Layer 8 of a small transformer language model trained on English Wikipedia (19 layers, counted from 0, width 128).
A neuron adds its activation times its output weights to the MLP's output. To switch it off is to set its activation to zero at one token and run the rest of the model.
A neuron's activation on a vector x is SiLU(gate . x) times (in . x), where the dot is the dot product.

Input weights of the MLP neurons that the questions are about. A number n stands for n times 0.0051.
n10 gate: -5 7 -16 35 -56 33 -64 37 -10 -1 25 8 22 -32 -51 32 -2 30 -29 -28 -34 -28 28 -16 -42 17 25 8 8 -19 7 -39 35 16 -31 -11 10 15 -11 -49 21 39 10 -1 6 5 2 38 -13 -11 29 19 -8 -2 -5 8 29 27 7 6 41 -9 -18 21 -29 -43 8 -33 10 2 12 37 40 27 51 9 -18 -30 -36 -36 -11 19 1 12 -5 -18 3 0 -18 51 -7 12 -7 -12 -8 -20 -17 3 -4 49 -16 6 26 -22 -19 23 2 12 -37 17 31 14 -28 -24 -44 -35 29 33 -15 -45 -12 5 -8 -40 19 -7 11 -32
n11 gate: 50 15 56 32 -2 -39 0 10 15 -16 32 -27 -19 -12 15 1 -7 -27 33 -18 10 17 2 -13 -8 -8 -20 -1 -19 -12 9 -15 5 3 29 -16 -7 9 33 -20 3 9 8 19 -23 17 -38 25 -64 45 9 58 -7 -4 -34 21 39 20 -9 3 -27 13 -2 15 34 20 -28 11 37 -15 -2 5 27 -20 24 -15 60 46 -40 -31 49 -48 -25 -24 21 -26 13 11 3 12 -21 34 22 -9 -3 26 -39 41 -45 -30 -18 -22 2 23 -2 -28 10 -8 28 18 6 -16 3 8 -27 44 -7 32 -37 -49 -18 21 38 22 -6 6 17 -47
n37 gate: 7 50 -10 35 -2 16 -12 -34 -18 12 18 -8 1 4 64 -9 34 12 -1 -6 -5 43 -7 3 -1 -2 -12 14 19 -26 16 -2 2 -5 -34 -13 11 15 6 -28 23 -3 12 16 -8 -4 -12 61 -12 34 -39 -17 10 10 18 9 -32 -30 -51 -9 -8 -3 9 -8 18 -25 43 15 -13 16 24 18 21 -12 -35 9 15 -59 33 3 25 -25 18 -5 7 35 10 14 15 39 -31 1 44 -23 -46 2 -30 -38 -34 -10 4 -9 21 -7 19 -6 30 12 7 -31 -19 9 -30 -7 -42 8 60 -52 -15 -49 -8 7 32 -5 8 14 -5 -74
n88 gate: -13 20 23 10 23 5 -26 10 -9 0 4 -17 -10 -28 -6 1 -38 -10 -30 -53 33 -33 -24 0 -24 18 13 -49 -19 14 -18 -38 -43 9 28 -17 6 -24 -12 -8 -6 1 46 23 -23 17 3 17 16 25 25 -16 6 -27 -9 5 24 27 -33 -5 -3 -94 -29 -16 4 -39 9 -16 -8 -9 5 -1 4 13 8 -9 -2 6 -20 -22 38 -22 40 -28 5 -13 -36 -1 5 -6 37 -29 6 -23 24 6 -17 28 -14 -4 44 -40 36 -17 1 -26 -38 44 20 -26 22 11 -1 -18 11 -6 -5 -56 10 -22 -16 -2 -22 -24 -3 -12 -22 -41
n201 gate: -19 49 -5 15 -10 -19 -17 -11 32 35 68 -41 3 36 18 20 -14 -8 -8 -9 -58 33 19 10 13 -2 26 -11 6 -19 -21 -15 -21 -19 5 1 -30 -18 -21 55 -35 48 17 23 32 5 -5 27 -21 38 26 8 -3 43 -2 -7 13 20 51 8 45 13 8 44 18 -40 -24 12 -14 4 -31 32 12 -5 -24 -2 12 4 -12 -21 5 -17 11 22 -11 67 -29 -26 24 55 8 12 -31 15 -25 26 2 43 14 4 0 28 -8 20 -12 -13 -29 11 -9 -25 13 7 18 -4 2 4 34 -30 0 -55 29 -30 12 -45 30 12 -28 22
n10 in: 4 16 34 -32 45 -6 66 -12 16 -5 -6 -17 4 19 2 -19 -25 -17 1 -4 -1 41 -10 41 20 -39 14 1 -14 -3 53 4 -27 15 -26 32 -17 -21 -27 85 -1 -37 -8 8 2 2 34 0 3 1 -23 -21 -9 5 -9 6 -36 -41 -25 -20 -13 1 14 9 36 -11 11 12 14 -9 -20 -33 7 -7 -37 4 8 6 -18 49 37 17 -17 20 -19 17 20 -1 -13 -53 -21 30 17 21 6 -48 34 -46 1 -1 -17 30 -30 -4 0 -1 -12 -44 17 9 -16 2 19 -15 -9 12 23 15 40 27 -7 2 29 48 -29 18 1 22
n11 in: -23 -14 -35 34 -19 33 38 12 -21 28 -35 14 -12 -12 14 22 62 -27 21 38 20 7 3 9 -26 -19 -4 -54 30 -39 17 2 -1 -15 -53 22 17 -36 -4 34 19 22 -34 -1 -43 -9 7 -41 4 -51 8 22 17 -16 38 -19 -46 -37 -4 15 -13 -51 -61 -6 1 -23 -8 -40 7 29 16 -14 -35 28 -24 19 -29 -1 37 -1 -10 7 -3 26 22 -9 -3 6 32 1 -11 -13 -18 2 -20 -12 5 -41 12 10 24 -18 -5 -38 -28 0 52 -20 6 -2 -4 -2 4 -23 -1 29 9 -3 31 -17 -28 5 -6 6 19 -23 -24 -13
n37 in: 1 0 4 12 -6 -24 3 -6 -29 15 -12 -20 7 0 24 -18 16 -43 8 23 2 10 -4 10 9 42 -16 15 -16 -4 33 -33 23 -80 -7 2 5 1 6 -8 65 -4 17 -3 -18 -31 22 45 7 1 33 -19 -26 -5 31 32 48 24 13 -20 -5 16 27 -26 13 -10 -15 -32 -52 -19 9 -4 34 20 58 27 -38 -11 -9 -35 11 27 -6 -10 -41 3 -7 20 -10 59 20 10 -48 -49 6 -21 -8 -40 4 -7 -3 16 9 -24 17 21 -65 -23 26 -24 -37 -3 -37 -29 13 16 14 11 -1 11 -33 -4 40 -2 -34 -13 37 -17
n88 in: 22 11 -3 47 42 -25 -2 -8 19 -17 54 -10 23 -11 12 -2 -23 -17 -20 -10 5 -34 12 -5 -11 0 -2 -19 73 -21 15 -27 -26 -5 -40 -23 -18 6 11 -15 -2 42 -18 -1 0 -31 18 18 -39 21 41 25 1 -50 -6 5 63 52 -4 12 15 -61 -22 5 -11 27 13 -41 15 8 1 36 6 24 -26 15 14 -2 38 15 0 -27 -23 -14 -6 4 -8 -16 33 -19 -43 15 -12 -19 10 -2 -26 -3 12 -1 -9 -31 -26 -8 39 12 49 -38 15 -2 -29 -36 26 -6 11 -17 25 2 -2 -39 -57 -45 -30 -11 -11 90 -14 -9
n201 in: -30 -18 -4 22 -9 24 4 -12 -32 1 -17 -28 8 -31 2 30 20 19 14 25 -17 1 -32 62 11 -15 17 -12 -13 -14 37 5 1 25 19 4 10 27 -13 -32 -60 -22 -5 -17 -46 17 40 -42 -23 -23 16 15 0 -56 -24 -15 -11 -9 -43 -26 3 -20 -27 2 11 -3 28 17 -11 15 46 15 -26 18 -22 18 -40 -2 11 -1 2 -21 19 12 -17 -2 -11 -2 -34 -49 24 5 -24 3 21 13 -5 -16 29 -3 -17 -33 -26 -36 -16 16 -31 9 6 8 -2 -5 26 20 7 -27 -30 12 -19 8 44 25 20 25 -29 19 35 -11

Output weights of the MLP neurons that the questions are about. A number n stands for n times 0.0087.
n10: -14 -20 -26 11 24 15 -2 21 -18 -7 1 -27 -13 8 45 -28 -6 -37 9 42 -7 -20 27 31 -4 -21 15 37 -7 35 -3 4 -50 5 56 -6 -8 21 0 -24 -36 2 -31 -34 24 30 -4 -2 2 34 -66 -13 5 25 55 8 13 2 -47 46 32 48 18 8 -25 38 15 22 20 5 -12 -26 -23 -33 11 -30 -51 5 20 28 8 17 -29 -4 3 9 6 -35 -2 3 22 36 15 16 63 6 3 3 -26 -2 4 10 -3 64 12 -3 -31 25 23 -15 -3 71 51 -23 26 -28 -41 -9 -19 23 17 -27 41 33 29 28 -32 -10
n11: 32 -15 14 33 -26 37 1 -19 15 -32 24 37 -40 58 -54 17 -33 44 -31 -52 9 22 35 10 -9 -5 27 50 -51 39 -55 -24 45 24 20 15 42 3 6 -24 -52 23 20 11 -18 22 64 -24 23 27 -18 -17 28 56 -43 3 11 -3 -36 9 -12 20 37 7 -19 -25 -33 16 -27 26 -9 -3 -11 -13 21 -16 8 17 21 -27 -25 26 -2 -7 29 -14 0 4 -31 -17 -14 58 59 5 38 44 -21 -9 -3 -12 26 12 -39 31 -9 21 19 -23 -18 -12 84 18 3 22 7 21 40 -11 22 -25 -7 -31 -18 36 -30 9 -29 -2
n37: 17 -29 -4 -18 14 36 16 -3 -14 -42 12 -14 42 -9 -20 -45 -13 5 -1 17 4 -50 -3 -62 -9 -26 -3 -10 34 27 -20 -15 -43 -32 3 -23 -1 22 -1 -2 6 28 -10 21 6 0 35 -29 25 8 -5 -27 -15 27 -45 67 17 -4 -2 13 -38 -26 -37 37 -33 7 53 -23 -36 34 -26 46 -20 4 25 2 -15 27 -14 14 -12 13 95 44 27 10 -4 52 -54 -6 15 31 46 3 36 40 -15 2 -38 -11 20 8 40 -15 31 8 -16 -4 -3 4 51 -14 -1 29 -2 -34 -63 70 10 33 -2 -24 -20 -35 -50 38 -25 -9
n88: 3 -32 -42 -39 -24 -27 -16 7 -18 35 7 13 -5 -44 22 22 23 7 -17 -19 11 -8 -28 -29 57 19 -22 21 -25 -13 -34 5 -23 60 -20 20 4 -10 -3 -26 7 -94 12 8 -4 26 56 18 -16 -29 3 42 31 58 26 21 25 -27 -39 35 10 9 -20 61 37 16 -43 -6 43 -30 -5 7 -9 -13 -31 -59 2 8 -8 -13 30 -4 -47 4 -2 1 10 19 -31 -11 -55 -2 -16 15 -26 34 -38 -7 24 -20 6 3 -83 -12 40 -47 -7 6 -10 -47 46 2 -45 -6 -27 3 -2 10 65 27 -5 35 -12 -26 -10 -8 0 -23
n201: 4 -9 6 30 8 -36 10 -35 -13 24 -47 5 22 77 31 -17 -7 28 41 9 37 12 -9 20 27 -21 -27 42 41 -7 -40 70 5 -9 13 5 14 44 14 -30 -35 -42 -15 54 8 22 32 42 -29 2 -60 26 1 2 35 -16 10 10 -3 13 31 -23 -4 -12 -53 18 4 40 19 -3 15 38 -14 -34 4 -2 -30 29 -33 20 -53 -18 6 -24 21 -46 -21 -10 -35 -24 33 11 -39 12 28 17 16 50 18 45 -2 20 -34 22 28 24 -49 -4 -4 2 18 21 52 8 -6 -11 36 -28 -23 1 36 25 -16 -10 -34 28 -67 -10

Each question names a token from some text and the token that comes next. It shows the vector x that enters the MLP there. A number n stands for n times 0.04.

Then comes g, the gradient of the next token's log-probability with respect to the MLP's output, scaled to length 1. A neuron's effect is roughly proportional to its activation times (output weights . g). A number n stands for n times 0.0037.

" bi", then "b"
x: -15 31 3 -15 -21 11 -25 16 28 9 8 16 -21 -33 -3 14 -53 -18 2 -5 -27 12 -17 6 -3 11 8 24 34 11 -17 0 8 -3 2 -19 2 2 -1 -3 -12 32 -3 -19 -14 -16 3 1 -24 3 -12 -39 0 -37 -56 -9 20 -20 -1 9 -24 -75 -32 -2 12 11 21 -23 2 14 -41 -5 -34 19 2 1 23 7 -27 39 -2 -11 22 0 9 6 -8 -23 -18 -6 -9 -13 -34 -7 -59 15 44 -28 17 -48 -38 13 49 29 16 -7 -9 -11 -48 -15 -32 11 7 28 -2 -9 35 29 26 -4 17 -23 -37 -32 -18 -39 35 17
g: -34 4 31 -3 -6 13 -42 0 -17 63 -10 -7 -9 23 28 0 15 20 -34 -5 -20 -2 7 3 28 -30 -6 -17 15 -12 -23 -44 6 4 -24 3 -38 -23 -17 -28 -13 13 4 3 13 -8 -31 10 37 -16 -8 13 42 36 -5 -14 50 -5 -20 -1 -30 -10 43 -9 -27 -10 -12 -27 -15 38 -10 -24 49 -19 27 19 -24 28 3 43 -27 -19 5 -12 -39 -14 -9 -54 -42 -10 -13 39 -8 1 22 -22 -38 2 -13 -19 -40 10 2 -3 -6 -45 11 38 -22 -33 -9 -25 -27 8 15 -14 -45 15 31 16 9 -53 -14 12 -18 5 6 6
Switching off which neuron hurts the next token most? n88

"s", then " that"
x: -5 35 -8 -3 -12 15 -11 6 33 28 -11 4 -22 17 -4 -29 -2 -19 19 -9 26 -2 36 28 3 3 -35 29 52 -7 3 8 28 -27 28 -18 12 11 -14 15 22 0 -20 10 -8 -10 8 37 -16 -26 -39 6 -16 -12 -1 -2 -9 -13 30 -14 -9 -4 8 0 21 9 6 -8 -19 -1 10 -13 11 44 23 -41 14 -8 -67 -3 -25 24 -13 -12 25 9 -16 -11 8 26 -46 -33 -15 -2 -8 -34 -19 -53 -10 -54 26 18 24 -26 38 16 14 -28 -30 16 -24 6 -21 18 27 -15 16 8 -4 -6 -16 37 -44 -15 -25 -41 23 26
g: -31 8 -18 33 -52 16 -3 -17 3 -16 0 -38 -1 23 -11 0 29 9 -21 -32 27 23 1 41 20 -9 -4 12 -62 33 -35 28 23 -9 15 -11 -7 21 1 -19 16 -5 -45 63 -16 -9 -17 -12 6 22 9 22 -20 4 4 -20 32 -30 -46 9 28 -6 7 -34 14 -43 1 4 10 -56 -30 29 -22 14 43 22 -33 2 -35 29 10 6 -20 -21 -15 -16 -17 28 5 2 5 -4 -7 -10 1 10 55 19 20 9 17 40 19 -25 31 -24 21 15 32 -26 10 -41 4 42 -8 30 6 3 -10 -13 -5 -8 -31 -25 -21 1 12 -41
Switching off which neuron hurts the next token most? n201

"y", then " V"
x: 25 5 16 -10 27 34 -1 49 14 14 -9 5 -12 -5 20 -9 -24 8 -7 -6 24 -18 -4 -15 -13 19 -22 -14 -7 4 -15 -25 -5 -12 8 28 -9 -22 -4 53 26 -2 -31 -25 -31 -31 1 12 -24 -3 -44 -12 0 14 14 -10 14 -44 12 28 8 -52 12 11 -16 20 19 -23 57 -9 -13 8 3 46 17 9 19 -8 -47 1 -51 -17 -36 38 47 16 -31 1 21 20 -22 -27 6 -35 5 -1 23 -16 8 -55 38 48 45 -31 18 -3 18 8 -7 18 -26 -7 7 -8 17 -12 18 34 7 -4 16 38 -52 18 -18 -20 17 40
g: -23 3 37 -26 21 -66 28 9 -7 -13 -10 22 6 40 8 -5 -14 14 -2 26 -10 -29 36 -17 -32 0 -30 28 -29 -20 -7 -57 -17 21 -10 19 -31 -10 -9 -32 43 20 47 14 -3 21 -30 -3 27 -8 0 44 -26 -31 6 -27 -13 13 -11 -24 30 14 -44 46 21 0 7 14 -5 14 -21 1 -1 1 -16 10 -34 -31 -48 21 -35 18 22 -24 6 -3 -7 -13 -1 20 9 9 14 -10 16 27 -1 20 6 -11 -16 -24 5 -31 -20 -30 -36 2 1 0 21 -40 -22 -59 -9 11 -11 12 32 -18 -29 27 30 3 1 2 -64 1
Switching off which neuron hurts the next token most? n11

" and", then " "
x: -23 14 27 33 34 8 -10 -2 47 10 -16 12 -3 1 41 2 -22 -29 -5 24 13 14 -2 37 11 -2 -16 6 5 -12 -9 -3 6 -14 24 3 -40 -10 -33 20 23 -18 -41 -12 -49 -36 2 19 -13 10 -7 -8 -2 -17 -25 -9 1 -60 -12 -29 6 6 -27 -5 26 -13 22 -12 14 37 29 -2 -2 15 31 2 5 31 -32 28 2 -12 5 -36 4 40 -22 9 -2 16 -14 23 26 22 1 -22 -7 -11 15 -18 7 -6 51 -10 14 -26 5 -8 -2 -2 2 12 -24 23 12 -15 39 49 -1 21 12 -19 -40 -25 -29 -63 24 3
g: -26 5 -39 -24 31 -6 -5 -41 -15 52 -18 33 -9 5 5 -20 -10 5 60 10 8 -27 -1 -12 7 6 4 -8 -28 19 5 -16 0 -28 -19 0 17 -21 24 -5 17 -20 -1 8 20 23 10 -25 17 40 -27 9 43 -41 -7 8 -39 -4 -7 -24 -7 -61 -4 22 -9 16 0 18 -4 -3 -33 16 -12 31 -5 29 -52 -5 4 -6 -17 13 8 -12 -15 42 14 25 7 -37 39 -48 7 -19 -9 -17 -19 8 -5 1 34 25 5 3 29 6 32 4 18 -6 -20 13 -18 29 68 -72 -1 29 5 25 -31 -51 -14 22 10 -12 -19 -10
Switching off which neuron hurts the next token most? n37

"t", then " since"
x: -19 -1 -35 1 -10 -35 9 -12 28 11 32 1 20 3 25 1 15 19 -32 -15 -32 26 -1 17 -4 6 5 -11 18 12 19 -38 -3 -9 -3 -1 -3 42 28 13 14 -23 -20 -12 11 2 10 -46 -16 -30 15 -22 5 -7 -13 -29 -25 -57 21 -6 -20 -38 -16 29 -15 8 21 -5 -13 5 70 -20 -33 52 -1 -28 -14 40 -12 30 -14 -17 19 -40 10 18 -42 -14 -18 6 -13 31 18 -2 26 0 6 -25 -1 -31 -31 16 20 -39 -12 -7 -29 -46 22 21 -31 -32 -2 -5 24 44 -8 21 3 3 -11 13 -24 -19 -26 -24 66 25
g: 3 14 9 10 -42 -53 7 -15 16 -17 -1 41 -8 -23 29 11 34 8 -1 -29 23 17 -42 41 14 1 -24 -23 -4 -29 13 -20 -35 -24 31 -19 -41 3 3 -29 -28 0 -24 6 21 55 -37 -5 -47 -4 -48 -13 22 -30 11 32 0 17 4 -8 -9 -9 -10 -12 -8 16 33 -31 3 -10 27 -26 11 1 -29 3 36 2 -17 -45 -35 1 34 10 -57 -11 -22 17 -3 55 1 14 12 9 -17 3 19 -18 -18 2 38 -4 10 -5 12 -11 -7 -14 -73 9 1 -14 4 -41 -33 29 11 -22 -23 20 8 2 -13 -7 19 11 -28 -27
Switching off which neuron hurts the next token most? n11

"n", then "op"
x: 29 10 -32 28 12 -7 -6 9 -2 10 -22 -18 -58 -33 17 5 -24 16 -28 16 -23 26 13 -10 21 10 -38 -5 21 30 -3 -22 -42 -18 17 -45 -45 12 -34 -8 36 26 5 36 7 -34 -26 -6 -32 4 -11 -28 -36 -17 -25 -10 17 -48 22 -7 4 -3 -4 12 40 11 36 46 -35 -6 1 -7 -32 35 24 -22 24 -24 -14 28 18 -22 16 16 20 4 -14 10 17 18 -39 -12 31 -18 24 -48 -5 0 22 -55 -4 -3 37 18 38 10 -17 8 -27 36 -2 6 0 10 16 -9 34 7 13 -19 22 0 -10 -4 8 -24 -31 0
g: -13 0 9 19 -6 38 22 11 -7 8 -8 -13 38 -6 2 -12 40 -15 45 -35 7 -17 -63 -12 3 -2 12 4 54 -27 24 -47 19 27 9 4 28 48 12 -27 -17 -10 -22 -18 40 2 17 -3 -19 -20 -11 -14 -31 -14 -7 -20 28 -10 -2 37 -42 62 10 35 26 21 -1 7 9 2 34 3 32 -3 -6 12 47 3 28 15 29 27 24 19 -21 -16 3 8 26 12 -11 2 -1 -20 -5 -18 38 18 20 24 -63 25 -17 10 14 11 8 10 39 13 -5 -8 7 34 12 20 4 0 33 -18 3 28 63 -31 11 -29 -3 17
Switching off which neuron hurts the next token most? n11

"in", then " San"
x: 16 1 3 -15 43 39 -17 24 32 11 -39 -22 -44 -6 23 2 -51 -19 -32 36 -10 10 11 13 -9 -18 -54 23 57 -7 -16 6 11 -3 58 0 -30 13 21 24 29 22 -20 6 -31 -23 16 5 -5 -32 -17 -12 20 -15 6 -18 -9 -18 19 -29 -2 -19 20 7 39 -2 7 -41 40 -3 2 -11 -45 21 6 5 28 20 -59 35 -26 -4 6 -25 15 5 -12 4 24 19 -26 -15 22 2 15 -41 22 -18 -53 -31 -22 7 30 17 49 3 -26 -15 -20 40 0 10 -7 7 -18 -17 -8 -10 11 -4 -2 7 -9 3 8 -19 13 27
g: -36 34 39 -5 -17 -2 -3 -31 -29 -16 -24 3 4 15 8 34 -7 6 -6 61 -10 20 -13 28 -26 12 -36 29 15 22 -4 21 26 -33 -19 -7 -47 -3 22 -15 26 -34 -18 27 20 15 -11 33 -27 44 7 4 30 1 -20 -22 33 9 2 -6 16 40 -16 12 -21 11 -13 12 10 -12 33 25 7 55 -8 20 13 -2 -49 -22 -9 -33 -43 -14 -44 -13 -52 -5 -7 -24 5 13 -27 5 41 -50 1 -17 31 -16 3 22 29 12 4 -17 29 11 8 -33 3 -19 -18 -22 1 -41 3 -26 -2 -17 -58 -16 11 12 -14 -12 -24 5
Switching off which neuron hurts the next token most? n201

" ma", then "ga"
x: 10 11 13 -10 -36 7 -36 -4 15 31 -24 38 -25 -26 -1 34 -34 6 32 2 10 19 10 22 -14 26 -11 14 13 17 -9 20 -40 15 32 -12 -11 0 -33 7 -15 35 33 -27 -43 -23 -56 2 -23 0 -70 -16 -21 -29 -22 -7 -3 -52 -1 -15 8 -45 25 -6 -16 4 -3 -16 9 13 12 6 -20 80 -19 -17 -10 17 -22 67 -6 2 8 5 2 10 -17 -17 -19 -1 11 1 12 18 -23 0 7 -14 6 -29 -22 19 36 24 9 2 -21 5 -27 -3 -35 -20 23 23 11 20 37 17 33 -25 7 -10 -11 -54 -18 -29 6 23
g: -12 -36 38 -15 -28 45 0 8 -16 -3 -14 15 0 6 -28 12 -32 -16 -3 -21 -28 -24 -16 1 -35 0 -5 -34 5 6 13 28 -17 -29 -2 5 31 -45 37 26 -1 0 8 0 -7 11 9 -6 -43 -12 -7 -34 3 -14 22 -13 -22 -23 3 20 -69 11 -10 -45 14 -22 -68 12 2 27 -4 27 -9 -1 67 -27 -20 -9 -10 14 15 -47 31 -27 -23 -12 25 -33 -11 25 4 51 -13 5 33 10 15 17 5 10 -15 8 -1 -35 -9 5 -15 -22 -30 5 3 24 -17 -58 2 -11 23 -28 -22 1 16 -20 62 -18 18 -13 -11 -9
Switching off which neuron hurts the next token most? n88

" B", then "ible"
x: -33 -17 -10 25 20 23 -16 2 43 29 11 -1 10 20 10 -10 -26 -8 36 27 -9 -5 10 26 -14 21 1 33 22 -18 -31 12 -12 2 26 11 -8 16 -11 -40 11 22 3 -8 -5 -34 -25 20 -37 11 12 10 -42 -4 -34 -1 31 -29 13 -9 8 -19 33 6 -11 9 18 -21 -4 -33 7 5 -12 55 -7 -52 6 -10 -29 5 -9 3 14 -18 18 32 5 -38 -20 35 19 18 -28 10 -48 -24 -8 -24 16 -53 23 21 44 45 32 17 -1 -21 -32 16 -27 -22 12 18 20 19 12 61 48 -7 2 2 9 2 -41 -20 -11 25
g: 45 -12 -7 -4 16 -3 -2 57 -7 -2 30 -11 -63 -3 -37 28 7 -21 -55 -33 -18 17 12 24 31 18 1 25 9 14 22 28 22 32 0 14 -24 -1 8 28 -9 -9 2 -41 -25 -13 16 -3 15 8 25 -17 -4 -7 -31 -5 -8 -22 -5 -50 -20 -34 -5 -13 77 42 35 36 33 4 5 -23 23 40 12 -3 32 20 8 11 10 -2 11 29 20 10 -46 3 19 14 -29 -39 2 -12 24 14 24 -10 -4 -23 -46 15 2 16 -17 10 14 -8 -24 19 2 14 -5 20 -12 -27 10 -22 17 3 -10 47 -10 -21 2 -22 36 42
Switching off which neuron hurts the next token most? n201

"es", then " in"
x: -14 6 -11 -13 -24 -7 -18 18 54 14 -15 20 -38 13 -15 -31 -15 -33 17 8 19 -7 13 26 5 6 -50 18 49 15 21 16 -22 -23 16 -11 -40 13 -24 21 4 -38 -37 19 -8 4 8 46 -32 19 -32 -29 2 -41 16 -19 -11 -20 -2 -8 2 12 3 9 -21 -5 38 -21 18 -12 20 -4 -28 61 -21 -45 35 0 -38 28 -22 -5 -9 -5 12 20 -39 -19 8 2 -53 -45 24 -18 -2 -23 5 -47 -14 -32 -7 -15 22 -8 56 -5 19 -24 -17 -15 -9 10 -26 16 33 -5 26 -20 22 3 1 26 -34 -18 -8 -24 8 -10
g: -13 30 8 10 28 -22 -8 -2 -8 47 18 -21 -6 -27 18 -6 15 -57 37 -21 21 17 23 3 -12 20 -9 -13 -6 -42 5 13 47 18 25 28 13 9 -23 -28 6 -55 -4 -6 18 -26 1 -67 2 24 12 29 16 -18 21 -5 -8 45 -4 22 -45 -27 -7 6 19 21 14 19 18 -45 17 2 -6 -7 26 -9 -42 4 13 -42 20 23 3 -3 -36 8 -39 27 8 -1 -2 3 4 -15 -61 17 -3 -24 3 -1 11 -35 20 -12 -34 17 7 21 2 -22 12 0 -85 23 16 -7 23 -6 -3 9 -8 -37 -18 8 29 -21 17 -17
Switching off which neuron hurts the next token most? n37

" D", then "ho"
x: -72 7 -8 -4 31 36 -26 11 11 -3 -29 -15 1 -22 11 -2 12 -18 -6 29 2 -2 8 9 4 -9 -9 -2 26 2 -8 12 29 0 6 33 12 24 -35 -15 17 0 -15 -3 -8 -49 -3 -6 -43 16 30 7 -55 -17 -41 -35 -29 -47 8 22 4 -8 13 13 17 -9 19 5 9 -6 -6 4 -12 22 8 -54 4 0 -2 15 -23 8 -2 -19 24 1 -4 -36 -6 13 -29 25 -20 44 -10 -25 -36 -26 33 -51 -32 11 64 -8 15 44 -18 -38 10 19 -35 -17 40 -4 49 14 6 24 9 -3 -17 -7 4 4 -3 -16 28 22
g: -22 -26 -1 -35 -34 3 14 9 -11 -21 -28 5 -2 20 -28 20 -32 -4 20 -45 -37 -1 -3 -21 14 44 4 7 -13 4 -1 -41 19 22 1 -45 14 -20 -31 19 -24 -17 7 -1 2 -31 23 -25 -3 -9 -23 -19 -5 66 3 -51 15 23 3 -45 15 1 13 -25 52 3 -57 -59 7 9 25 -42 -37 26 12 1 13 -10 -28 -23 -3 10 -6 -25 -3 2 27 1 -3 -42 -12 21 13 -42 6 16 -10 1 23 -1 -10 14 -16 -10 14 -14 28 62 -18 17 -19 -24 -30 42 3 4 -41 1 -4 -19 -22 -34 2 7 -25 19 -11 14
Switching off which neuron hurts the next token most? n201

".", then " Du"
x: 27 11 14 -6 -25 -11 -39 -8 21 13 -21 17 -7 -19 -12 21 -27 8 2 -12 14 -24 1 20 -31 30 19 40 21 9 -28 -52 16 21 26 1 -26 20 -33 -2 -17 16 8 -15 -9 -50 4 -34 -5 0 22 10 -1 -12 -18 -40 18 -24 -4 -23 -1 16 -36 -32 16 29 -8 16 -18 0 12 37 -17 42 22 -28 20 3 -24 17 -27 6 -12 -46 7 3 -25 1 26 6 -13 -5 3 41 -8 -22 -21 -22 7 -41 -12 -17 61 -34 15 11 -15 -42 -29 -17 3 -22 -46 -4 2 -2 -9 19 3 -43 -7 10 -16 -9 -29 -42 32 21
g: 16 23 4 -5 26 36 37 43 -17 -28 -5 31 43 21 9 -17 37 -2 2 -2 15 33 -33 -11 -8 8 -3 -1 -8 23 -2 11 -30 -25 -5 27 28 29 14 -7 -35 43 33 41 -27 -22 48 60 12 6 47 13 33 -21 -17 2 -17 5 40 18 14 -57 -39 -21 20 23 -7 3 -15 -16 -29 -6 10 4 -3 -9 -23 19 -11 4 43 8 -3 -6 14 6 -32 -4 7 -6 9 7 -1 26 -28 6 5 26 22 7 21 26 -38 -41 -37 27 -15 17 -15 -1 54 12 -33 -12 48 -21 -18 -54 -6 9 -4 17 20 -5 2 12 9 -12
Switching off which neuron hurts the next token most? n10

"en", then " as"
x: -1 -4 13 -2 1 26 -10 20 22 27 -20 22 -37 -17 21 9 -49 -7 -28 5 -38 -7 26 2 -13 -16 -30 2 33 -6 39 -23 5 -11 15 -22 -34 6 -19 26 -2 26 9 -28 -31 -32 10 16 -44 9 6 -42 6 -18 -18 -39 -51 -23 7 -51 -28 -30 1 18 33 2 16 -31 6 -21 0 10 -32 17 16 -11 23 18 -77 6 -27 -22 -41 18 27 -3 -29 -20 8 22 -59 -4 8 1 14 -33 -19 -14 -38 -18 23 -11 31 12 11 -13 -10 -17 -29 19 -2 10 18 -26 0 -68 9 7 -3 -20 17 16 -59 -34 -40 -15 4 16
g: -23 19 -7 -3 -26 -11 -21 -4 9 59 8 -34 20 12 -5 -17 0 -14 -40 -22 17 -12 -1 10 -21 11 -66 -5 -19 -25 -11 -7 18 -7 -19 -21 -15 7 -24 -8 2 -9 42 31 -2 39 6 -10 -15 -11 -13 -6 -6 -23 26 1 27 -22 2 42 -15 -32 -13 -49 -5 -33 14 -27 -11 -30 -72 -3 43 10 4 -6 19 28 -5 19 -35 -22 -18 -15 -14 23 -11 -6 -34 -2 -29 -10 -25 -14 35 -16 8 -10 -41 -27 41 26 -21 0 6 20 -30 20 -3 -12 5 -4 -26 -39 38 25 -26 -10 8 -12 -24 1 33 28 -12 -18 -73 35
Switching off which neuron hurts the next token most? n88

" first", then " through"
x: 1 19 -1 -26 4 3 12 -17 29 10 6 15 -39 15 28 -30 -24 27 11 12 38 -27 3 -6 0 15 -25 33 35 -30 -16 -21 18 -9 -3 -5 -5 -40 -3 -20 34 14 -14 -6 -8 -26 16 40 -1 -20 0 8 -21 -4 -35 -1 33 2 37 -44 14 -35 -2 7 14 41 27 -42 41 13 -4 10 -29 33 7 -31 23 20 -12 9 -13 -32 40 7 -10 12 -24 -24 -49 18 -13 -8 1 34 -55 -19 -27 -42 28 -29 9 3 43 -11 6 2 17 -25 -10 -9 -6 -11 0 20 16 -30 15 28 -15 38 -29 9 -10 19 -20 -42 23 44
g: -26 26 -36 0 -47 -8 23 -23 -6 0 -7 27 -19 -7 -31 -21 -19 -6 45 -21 64 1 -13 31 14 -28 -19 -12 7 11 25 30 6 0 -38 -45 -45 11 13 47 17 -29 -32 10 19 -6 24 -33 13 0 22 9 32 -24 8 -1 -9 19 33 -5 18 1 -6 -41 -30 32 -17 -20 -30 10 -8 8 2 38 36 31 16 11 -6 -6 2 4 1 -17 7 -3 58 -18 16 -6 22 -25 23 -64 18 -2 23 3 -35 26 -7 -12 6 -20 8 -29 16 0 -42 -4 -14 48 -6 -4 -22 -4 -42 -50 -13 -32 -30 0 27 -2 -16 8 11 -14
Switching off which neuron hurts the next token most? n88